Layer 8 of a small transformer language model trained on English Wikipedia (12 layers, counted from 0, width 128).
A neuron's activation on a vector x is SiLU(gate . x) times (in . x), where the dot is the dot product.

Input weights of the MLP neurons that the questions are about. A number n stands for n times 0.0011.
n106 gate: 79 -32 250 38 277 12 -113 -63 33 -26 -203 161 -172 4 8 -114 -203 -209 -72 8 73 173 128 -291 151 -122 297 -37 258 25 141 -54 25 79 -100 46 37 47 -17 163 -137 -86 -43 277 -8 -216 -100 85 -120 -13 183 -42 131 17 211 -177 21 -283 131 -68 95 -13 73 -54 0 -57 109 -117 -172 59 -51 -8 72 -49 128 62 -50 8 128 61 -84 84 50 168 -4 12 -25 34 -66 66 -259 229 213 -409 -250 -149 -90 -237 -143 156 -47 97 -29 21 -33 13 -166 54 -83 -4 -206 197 -147 170 -78 -66 -164 -4 -183 121 209 -116 158 -199 233 142 -321 -95
n123 gate: -182 36 -84 134 50 162 -25 -331 124 -175 -4 -80 68 -195 4 51 -100 -43 -348 -54 -129 93 -91 45 -55 4 -33 58 -187 -144 51 235 -126 62 113 -180 341 -26 -22 37 224 206 237 -101 21 -25 38 -328 4 -17 -145 -72 -157 -109 -125 -297 -54 104 -76 -158 58 -13 -212 50 -211 -49 134 -54 -37 140 277 -24 -76 28 -8 -29 -25 148 -128 289 167 88 228 197 8 -92 -178 51 -74 -116 234 -174 -121 25 179 124 152 -100 156 -88 4 -140 -4 -192 -46 -38 150 -265 12 -29 -25 205 -138 187 116 12 8 219 -12 -29 42 311 -112 -8 -62 142 -193 -13
n172 gate: 124 50 -138 -204 -109 -81 -113 199 -158 66 -150 -4 -21 57 68 -44 249 198 39 4 -257 105 -137 -247 -26 117 175 163 -194 -225 207 121 -48 180 -104 -156 13 -221 -99 13 21 166 -223 -22 -156 -60 -186 -40 -77 -93 172 35 13 -35 107 -149 108 190 242 291 -9 -131 -89 241 43 63 69 -152 -233 114 31 25 57 -17 137 47 -4 141 4 -8 164 174 -21 69 9 -155 107 -315 -64 -133 -101 -224 43 337 -160 17 -114 82 179 -183 -290 9 -34 -119 324 -22 -34 -240 333 26 -231 -35 -197 39 -265 -204 -122 -83 30 -65 -87 -176 -95 -145 30 52 -64 -129
n277 gate: 377 46 -68 -39 -163 123 -47 86 -169 83 -4 -30 -49 -187 -219 -48 42 -200 -78 -13 -66 73 -25 -348 -86 219 13 59 353 -189 -122 -86 68 -4 26 -43 101 -35 -165 -96 -102 -109 -31 4 -39 -259 132 -96 -178 123 162 112 26 -116 40 -55 38 43 130 39 85 60 221 -115 228 -8 -313 56 -63 100 26 -148 39 100 -135 94 135 -101 282 -50 -197 -412 -89 112 -47 -132 -216 138 80 -60 -130 -295 -343 26 -60 148 -54 30 -147 -26 52 160 -17 -218 -13 -180 -149 148 -266 86 -22 -39 159 -195 -131 -177 -90 151 -77 -56 -9 144 43 -278 0 -128 -21 -189
n308 gate: -59 -82 -8 402 34 50 -55 68 159 -86 143 -64 -49 -4 17 69 -25 52 -129 -50 -108 -94 234 61 -21 153 -88 -101 265 42 47 144 182 281 -51 34 -91 160 132 -128 54 120 -157 -110 -110 -97 17 159 71 -43 78 -149 111 0 -235 -287 -118 -76 -13 -39 59 -136 -95 -21 -50 -41 85 -97 -99 -69 39 -257 51 -214 -163 4 38 -37 -150 165 -34 -13 -234 -289 230 17 343 90 -37 -151 -94 43 140 -51 -257 42 244 -92 -73 -115 -249 -326 54 -4 30 -17 -219 -356 117 199 -234 -42 236 248 -121 79 208 47 -147 42 8 126 34 107 206 118 116 -13
n319 gate: 85 67 -211 78 -191 9 -221 43 -68 206 -141 122 -66 271 42 -157 150 -75 -354 30 88 -139 -55 226 -303 139 -149 85 249 68 211 272 -52 -295 -17 -9 30 -229 252 88 47 -21 173 -91 229 39 103 -18 197 -128 -106 -17 17 -116 75 13 -155 -60 -35 127 -283 -260 -189 -188 68 13 -91 220 -122 52 224 -96 17 80 -213 -17 -30 -200 8 -227 -103 -82 43 30 -98 -77 -153 -78 -127 -163 219 -22 173 261 -77 -47 122 13 -48 0 57 -22 -160 -307 -116 -228 103 98 -226 -39 -4 -39 -347 -94 -94 136 126 -87 77 52 35 64 -154 -170 47 -103 102 13
n428 gate: 258 -100 -36 -193 -135 89 27 81 164 105 -191 -5 -13 55 141 -195 -53 151 -182 338 -55 186 111 -9 212 -9 230 -93 67 -141 261 -72 202 -178 287 264 31 -349 140 -215 -49 -13 -37 81 18 -67 9 -5 111 -308 -5 -100 77 -121 -5 26 31 18 -187 -55 147 -144 -61 76 -89 210 121 153 48 123 64 22 -27 -22 53 -192 -275 349 -230 -140 27 239 111 -41 53 -179 40 -132 40 -80 5 123 31 344 -22 147 40 -343 14 -5 232 68 122 -302 18 -395 -27 -209 58 -171 298 -139 -246 85 -44 0 86 113 0 76 166 71 9 -50 18 -121 93 -23
n106 in: 232 165 184 147 254 264 120 161 -168 145 0 200 9 42 -159 177 91 -108 131 -114 -245 260 -322 -120 -199 -79 113 64 41 45 -244 55 18 -18 64 -51 -122 296 77 27 27 45 -190 -198 -37 78 156 23 -68 -33 99 158 -33 156 -19 -158 188 179 -201 66 -68 -291 130 -128 -141 -260 203 64 -459 -5 -173 27 51 -210 -222 -192 -127 -276 159 -81 92 55 91 -102 177 -137 -59 65 -59 5 33 93 101 158 55 -27 -158 -133 -167 28 89 -284 -314 52 -128 244 -37 -273 -50 166 9 -203 24 -9 -73 -208 5 56 32 115 55 -18 119 -322 96 261 -113 -147
n123 in: -152 36 129 -171 251 -12 -280 50 21 305 -12 -42 -24 76 -156 -42 12 -114 240 16 -85 -34 -111 48 63 -29 -16 136 -161 25 38 25 133 189 75 66 -98 -370 -78 -73 132 270 278 38 46 0 95 -76 0 166 -199 -21 -219 112 137 -168 -162 149 -55 -72 -111 130 -110 -173 -45 -45 241 50 57 -93 157 44 -105 -178 -21 -41 70 -233 41 138 96 125 -29 -17 82 -153 -12 -240 171 124 -30 371 212 38 4 62 -146 124 147 -100 -51 -341 -166 161 -50 -224 70 -268 177 -71 96 162 -73 37 -172 37 -58 -151 79 -137 83 -128 -149 -126 -165 -190 82 -193
n172 in: -62 -22 -71 -130 -27 150 -287 -63 93 86 53 27 124 -159 53 23 -102 -50 36 137 0 -117 132 13 112 -179 4 -97 36 -92 -32 -18 63 -18 -27 -40 66 100 -130 288 -111 118 28 85 80 -44 9 -173 -27 156 205 -383 -212 -22 115 44 -49 -102 45 -82 182 45 26 151 -159 70 -121 443 -44 104 45 -215 -14 43 -251 -53 133 119 84 135 165 -345 75 -112 -163 -298 -18 68 -70 -84 18 23 179 -144 -49 -195 -9 191 122 0 -14 267 17 -132 76 -80 209 367 163 148 242 393 -55 -288 -9 237 -206 27 209 -67 -49 18 -160 122 -71 -22 -417 303
n277 in: 13 -161 27 -13 -72 186 -144 -332 275 160 129 -127 94 23 18 159 71 119 -132 -67 120 -41 71 -182 63 -194 -128 253 -9 401 -96 130 -4 4 108 -18 48 -133 42 96 182 -18 -263 -211 -126 227 0 -100 -18 -170 -50 -131 0 40 102 79 4 -130 150 -87 -254 -99 44 147 102 -180 27 157 -132 209 14 156 5 -157 -27 -85 417 137 -159 170 126 -59 62 180 -75 71 22 -54 -145 -201 187 -196 18 -95 -125 125 48 62 23 135 86 -5 -105 -151 -241 108 143 -196 120 -4 -149 49 190 -223 186 -102 248 163 165 -63 229 -400 192 -132 -62 183 137 -342
n308 in: 5 -18 28 166 -430 -41 -226 -248 -27 80 68 -116 -180 -103 104 126 87 117 -51 -223 85 167 -9 89 -129 217 -86 -187 -87 -262 -126 -184 41 -46 -230 -427 86 -99 -120 126 -118 18 166 -147 -101 -55 41 -28 -137 -217 66 107 -130 -51 90 -280 243 110 70 449 -27 -139 -238 -50 -132 49 -239 317 162 -84 103 186 251 31 0 -23 41 -208 -72 -13 -28 -74 45 207 0 87 -359 158 -140 -41 -79 -65 -32 135 339 87 324 -119 5 -5 -79 -28 -13 -89 -160 -133 -9 -146 50 -152 -157 74 -214 -255 245 -63 -18 51 -210 -60 -92 -146 101 -65 110 -96 -23 14
n319 in: 4 -258 4 4 216 -47 233 108 13 26 73 -326 -53 61 68 -118 -90 276 -61 68 -26 -48 204 -29 -125 233 -153 358 64 97 -96 -120 -90 55 -155 4 261 -53 -81 -210 -47 -160 66 -185 163 171 64 -4 179 9 22 4 0 9 -102 165 -56 -253 -188 -166 -34 -56 -71 -60 136 8 -142 47 -215 -109 -13 -17 22 -88 59 9 -238 0 21 59 -95 -104 72 -138 153 154 106 26 143 184 -39 -196 -65 78 296 -85 50 103 -65 441 -240 -13 138 -180 -197 43 -261 166 21 90 13 267 -329 98 68 -38 9 17 184 -125 -267 -200 205 -74 -150 -94 -72 164
n428 in: -183 -108 -237 -126 -200 -14 88 -345 62 94 -5 98 65 -202 -110 -197 39 20 39 327 114 20 -81 19 136 127 220 -101 -174 -119 257 -233 141 -183 44 145 -152 89 -425 147 -67 33 265 -107 -238 -92 121 153 -29 -109 0 338 211 78 -50 -86 169 -150 49 -153 -120 444 -161 120 -115 33 340 -160 71 103 242 154 -74 118 148 -309 -461 76 33 33 -218 -166 77 58 58 -121 -14 182 -24 5 59 -148 -291 377 -131 -24 -81 -106 -147 -283 -192 64 14 54 150 97 184 -5 -91 -10 -24 -151 55 24 -105 119 175 5 188 92 34 293 34 5 -246 -140 48 10

Each question shows a token from some text and the vector x that enters the MLP there. A number n stands for n times 0.0076.

"ter": -32 116 -37 -84 24 93 105 75 -89 74 -83 56 -156 12 -201 -105 -73 87 261 79 -34 -125 53 71 -34 -160 81 130 218 56 11 -79 50 144 -18 208 157 -7 30 44 60 -76 236 -71 -5 -142 -114 -71 146 -83 -111 70 -283 147 -150 138 47 42 -31 29 -6 -120 -2 -215 -67 -80 -221 -183 72 68 14 -13 -25 -95 -63 44 -262 23 93 -35 175 -167 154 -31 -40 148 44 -78 8 195 -93 -5 -38 -122 -207 -102 -154 -26 226 -113 155 153 -64 -73 331 -77 -111 -57 53 -75 -50 -77 -150 -116 -64 35 -18 161 86 -67 37 40 -63 116 44 207 -3 -59
Which neuron lights up most? n308

" the": -201 -65 138 -54 -22 141 13 10 15 45 -40 -134 -35 73 34 -86 -79 212 49 57 -108 30 46 -1 -156 39 48 113 61 83 36 -69 4 -2 0 263 42 83 -8 152 -10 22 119 -101 94 -91 -159 -72 -15 -209 56 97 -290 219 -86 41 127 73 -102 243 -116 -77 -67 -281 -62 21 -243 -42 152 133 75 38 45 7 -26 7 -34 -29 127 13 -51 -68 -54 24 37 77 -93 36 -25 77 -337 84 17 -175 -291 -87 57 109 100 -135 39 106 -15 -110 176 75 2 14 44 1 22 -4 -88 -73 -45 195 133 160 144 118 133 75 114 2 40 134 241 -51
Which neuron fires most, and how strongly? n308, at about 0.2

"ou": -57 -60 39 -18 -35 63 -166 -40 -26 107 -16 -22 -99 -88 -58 -254 2 -3 -76 -13 -44 -50 87 -71 -95 -37 -239 21 160 -99 237 10 -32 77 78 115 86 166 -151 96 26 93 148 112 148 -112 -184 -64 137 -34 -46 103 -71 70 -41 55 273 132 -39 181 -44 -225 136 -72 -41 28 19 -113 56 0 41 -134 -18 -46 110 247 160 46 213 -169 216 -94 -30 95 31 -35 -52 -174 106 165 -170 -170 -75 36 -15 -47 81 118 52 73 84 -47 13 -160 -74 -29 42 -44 206 -19 -149 -215 -168 -120 209 5 -114 12 -1 142 117 -50 -13 216 78 308 -41 -78
Which neuron fires most, and how strongly? n172, at about 0.7

"==": -85 57 166 -124 77 118 56 62 -95 184 -54 -151 -56 26 -27 20 -104 195 19 -78 2 -6 36 54 -176 -8 147 121 36 16 -45 -20 34 61 61 192 18 70 152 -46 -18 -3 190 -85 39 -143 -187 -142 -87 -202 123 82 -289 246 -54 -28 130 -8 17 110 -207 -81 -73 -236 -73 105 -193 -82 26 139 -97 2 -11 13 -20 42 -33 -32 61 135 -106 -104 -65 41 -20 105 -108 106 -103 212 -318 1 -34 -127 -167 -92 36 47 129 -173 138 -18 8 -61 130 -42 -141 -63 57 -67 51 48 -95 -69 -123 -28 81 101 63 136 38 104 182 80 56 295 109 -168
Which neuron lights up most? n106

" P": -139 126 106 11 -23 42 253 97 34 -105 164 135 135 77 22 -36 -134 69 -36 -13 41 44 76 -64 15 -294 -110 -191 40 -4 -34 25 31 -7 90 57 -116 15 108 -84 126 -204 64 -256 -112 -104 -130 -119 147 -90 84 170 -152 197 -60 -2 101 28 30 123 -39 -11 -85 26 -48 2 93 96 158 3 53 -55 60 116 40 101 -130 -99 136 18 -91 -144 18 -18 29 145 -83 -114 23 -11 -143 41 -53 -44 -220 25 88 179 97 99 109 199 -89 2 164 173 -337 -192 -1 159 -7 -207 85 -50 60 125 110 81 240 126 -11 9 79 233 95 12 129 60
Which neuron fires most, and how strongly? n123, at about 0.65

",": -161 13 50 141 -46 -53 27 132 -65 -92 125 34 116 -54 -102 -27 -108 94 -41 -40 145 31 -114 -15 1 35 220 191 -103 27 144 -148 28 53 -30 -42 163 -51 146 90 -11 -226 68 -363 40 102 212 -167 -101 -130 18 -12 27 258 8 -45 136 292 -20 -63 -209 35 -44 -187 -41 3 53 -47 128 69 44 -121 -101 34 67 119 -93 30 180 188 61 73 143 21 -29 74 -49 51 -78 171 -186 55 110 -108 -122 128 -52 1 31 -49 79 127 -201 -95 166 -149 1 -48 2 48 161 -93 9 15 16 -81 -6 12 104 152 52 -18 -35 -62 129 179 -13 -33
Which neuron lights up most? n123

"ous": -49 47 127 -131 -67 133 -45 80 -82 -31 104 137 52 240 7 -113 -121 157 -41 45 -68 36 -175 14 68 153 -59 184 73 182 10 4 -70 73 39 133 -40 -115 -83 -14 26 53 88 -186 97 -146 -213 11 -124 -63 134 -43 -179 207 -89 30 -55 46 112 89 -57 -207 -89 -181 54 -101 -219 -124 148 224 122 -53 -163 117 143 0 -2 -92 70 215 22 11 -91 9 31 3 -135 -53 58 164 -253 76 49 -108 -254 -68 64 44 262 -153 16 201 45 63 91 98 -19 -182 45 -147 3 77 -64 -63 -43 68 48 36 121 -21 32 149 98 -18 143 197 170 2
Which neuron lights up most? n428

" on": -280 -9 116 12 -35 93 210 22 -42 27 93 -57 -143 103 -19 -60 -144 144 82 31 -149 -37 -23 26 -183 -126 36 78 104 157 11 -190 -86 -4 -14 126 23 -52 136 221 -164 14 143 -156 12 158 -180 -80 -251 -59 95 60 -176 146 -222 -119 123 118 -187 210 -6 56 -180 -115 16 -51 -22 -158 51 184 22 131 -143 84 197 -16 50 -102 26 172 35 34 -14 -18 133 -14 -105 49 -75 48 -304 -115 27 -156 -124 -112 22 92 70 -89 169 179 -128 -24 50 139 -23 -204 -6 -124 76 -8 -145 26 -3 -179 89 96 94 -40 162 111 112 41 -56 74 156 72
The three highest activations, in order: n123, n106, n172

"r": -2 73 -160 45 61 -45 -51 179 -14 -139 209 161 38 101 -57 -131 -59 -19 -9 225 -21 115 10 87 87 -120 -203 -50 76 -61 -94 -203 55 -44 -159 -22 140 118 53 -127 -35 136 194 -17 70 -157 34 -78 234 -210 -81 12 -93 140 -95 38 -23 20 77 106 -54 27 14 39 -49 181 -82 23 90 14 56 -92 156 -77 -129 124 -263 -99 216 76 -188 -48 138 62 -22 -10 -201 -120 -12 -76 -131 183 -29 17 -2 -182 -15 80 136 -16 230 -177 10 -51 115 52 -181 15 17 70 -86 -172 -72 15 139 476 120 17 266 3 -39 163 -54 113 100 48 18 -90
Which neuron lights up most? n277

"g": 92 47 49 -146 -61 179 -140 115 17 48 227 116 84 50 -45 -32 -11 33 -105 52 110 -167 215 153 -63 -196 -156 68 149 -115 73 202 48 199 -55 168 72 52 -54 40 -57 -29 178 -65 29 -224 -208 -189 65 -152 159 -138 113 61 -123 35 15 18 -78 145 25 -24 -170 48 -35 110 -183 127 22 -201 -128 -35 56 -12 -4 -60 -190 104 154 -195 6 9 -67 -142 -160 38 -4 45 145 222 -124 -22 -71 -58 -49 -128 83 -179 53 -51 78 142 -255 -109 21 -136 -97 -23 93 -62 -172 171 -112 -88 66 55 -42 75 -104 2 -70 35 113 122 165 199 0 -238
Which two neurons fire most, strongest first? n308, n319

" F": -163 127 36 7 -160 -1 194 -13 77 -114 28 -10 -78 -112 -44 -4 -97 191 -11 160 59 30 354 -205 85 -175 -41 -186 -245 -87 87 -73 2 34 101 -61 -79 13 12 -120 -105 -114 120 4 -12 -7 -79 -137 38 -134 2 43 -147 58 -39 -76 228 148 75 62 -105 -24 -4 -166 95 24 -49 -4 142 -47 33 -85 -145 94 217 113 -45 2 81 89 -82 -155 111 -117 165 88 -141 29 -141 57 -118 -61 -59 -118 -157 -86 93 87 -50 -74 -27 143 -226 -22 162 125 -384 -116 118 -12 -118 -193 -133 -104 169 205 64 63 153 30 -51 -17 4 138 -53 158 226 -153
The three highest activations, in order: n308, n106, n123

" in": 15 116 -31 -13 32 177 148 94 -30 -9 91 -75 -23 -58 -42 114 15 48 116 -110 -18 44 29 19 -116 -86 92 105 104 123 184 -347 -85 -92 -81 -1 167 -86 6 87 -37 -127 11 -180 189 145 -114 -155 -218 -55 -167 -11 -176 115 -72 -12 135 123 -242 87 -265 128 62 -171 -17 98 -54 -71 64 -13 62 137 -121 -20 48 231 -4 27 213 167 206 195 74 -91 111 -68 99 47 -146 -19 -270 -110 124 -151 -69 34 25 -114 -63 -91 98 67 -207 93 30 26 -103 -114 20 63 139 -62 -10 -148 81 -113 -13 62 195 -37 77 -91 102 106 50 139 52 31
Which two neurons fire most, strongest first? n428, n172

"y": -123 148 115 -68 -25 -22 218 -25 37 106 38 97 122 -113 80 74 -166 59 24 136 87 -21 124 -52 39 -13 -110 7 23 95 -55 48 -121 -27 25 236 -4 51 -135 183 -35 -116 269 -291 17 61 4 -116 -52 -47 -108 -64 -60 62 -237 -177 62 -97 -87 -55 -35 -72 -69 52 247 156 2 84 62 182 23 169 -100 106 -22 -290 22 -363 89 -88 25 -111 -103 -44 -7 -54 162 8 125 191 -12 126 46 47 -124 22 -107 -156 40 -63 -122 29 -63 -41 34 -29 122 -7 -18 32 -90 -6 -223 -30 55 -18 1 10 67 89 141 -203 -85 326 101 121 -101 64
Which two neurons fire most, strongest first? n319, n308

" R": -82 -29 127 108 -7 21 245 -1 -28 -12 -74 118 120 -25 32 67 -73 -53 3 26 115 74 -43 72 21 -93 110 17 -11 256 34 111 -69 289 54 73 -15 206 -67 -124 -84 -75 24 -36 -57 -62 -87 -227 95 -163 -1 -101 -134 168 -18 107 -22 37 -34 135 -10 -28 -46 4 -21 -92 -84 -285 138 36 44 -105 24 -15 -125 142 43 -62 -145 95 114 -75 -120 1 5 83 -56 -62 57 100 -21 -21 61 -138 -94 -193 -22 249 162 -80 -75 -1 -94 -228 304 151 -97 201 68 -83 -127 32 -55 -63 201 84 -34 130 347 -50 -17 1 -22 -3 62 175 69 85
Which neuron fires most, and how strongly? n428, at about 0.17

"ep": -112 195 10 -83 31 -31 97 23 -234 -1 70 5 29 88 -209 -165 -42 -18 279 2 189 4 -106 82 -165 -222 110 114 145 -26 -35 -130 -19 138 -18 164 -75 141 -87 52 -171 19 76 19 -5 -63 42 -218 97 -5 233 145 -238 -83 -148 -54 131 188 -142 -91 39 -89 33 -41 185 -213 -160 -79 52 23 37 2 134 -116 -42 144 -115 9 -193 -15 -27 16 -123 -8 4 105 -95 -81 -107 57 27 92 14 108 -218 -18 -189 15 -155 117 28 5 -48 -60 137 60 -71 -148 117 -53 -7 -81 -129 55 89 -135 203 -38 257 87 -110 -38 -185 94 195 41 0 -26
Which neuron lights up most? n308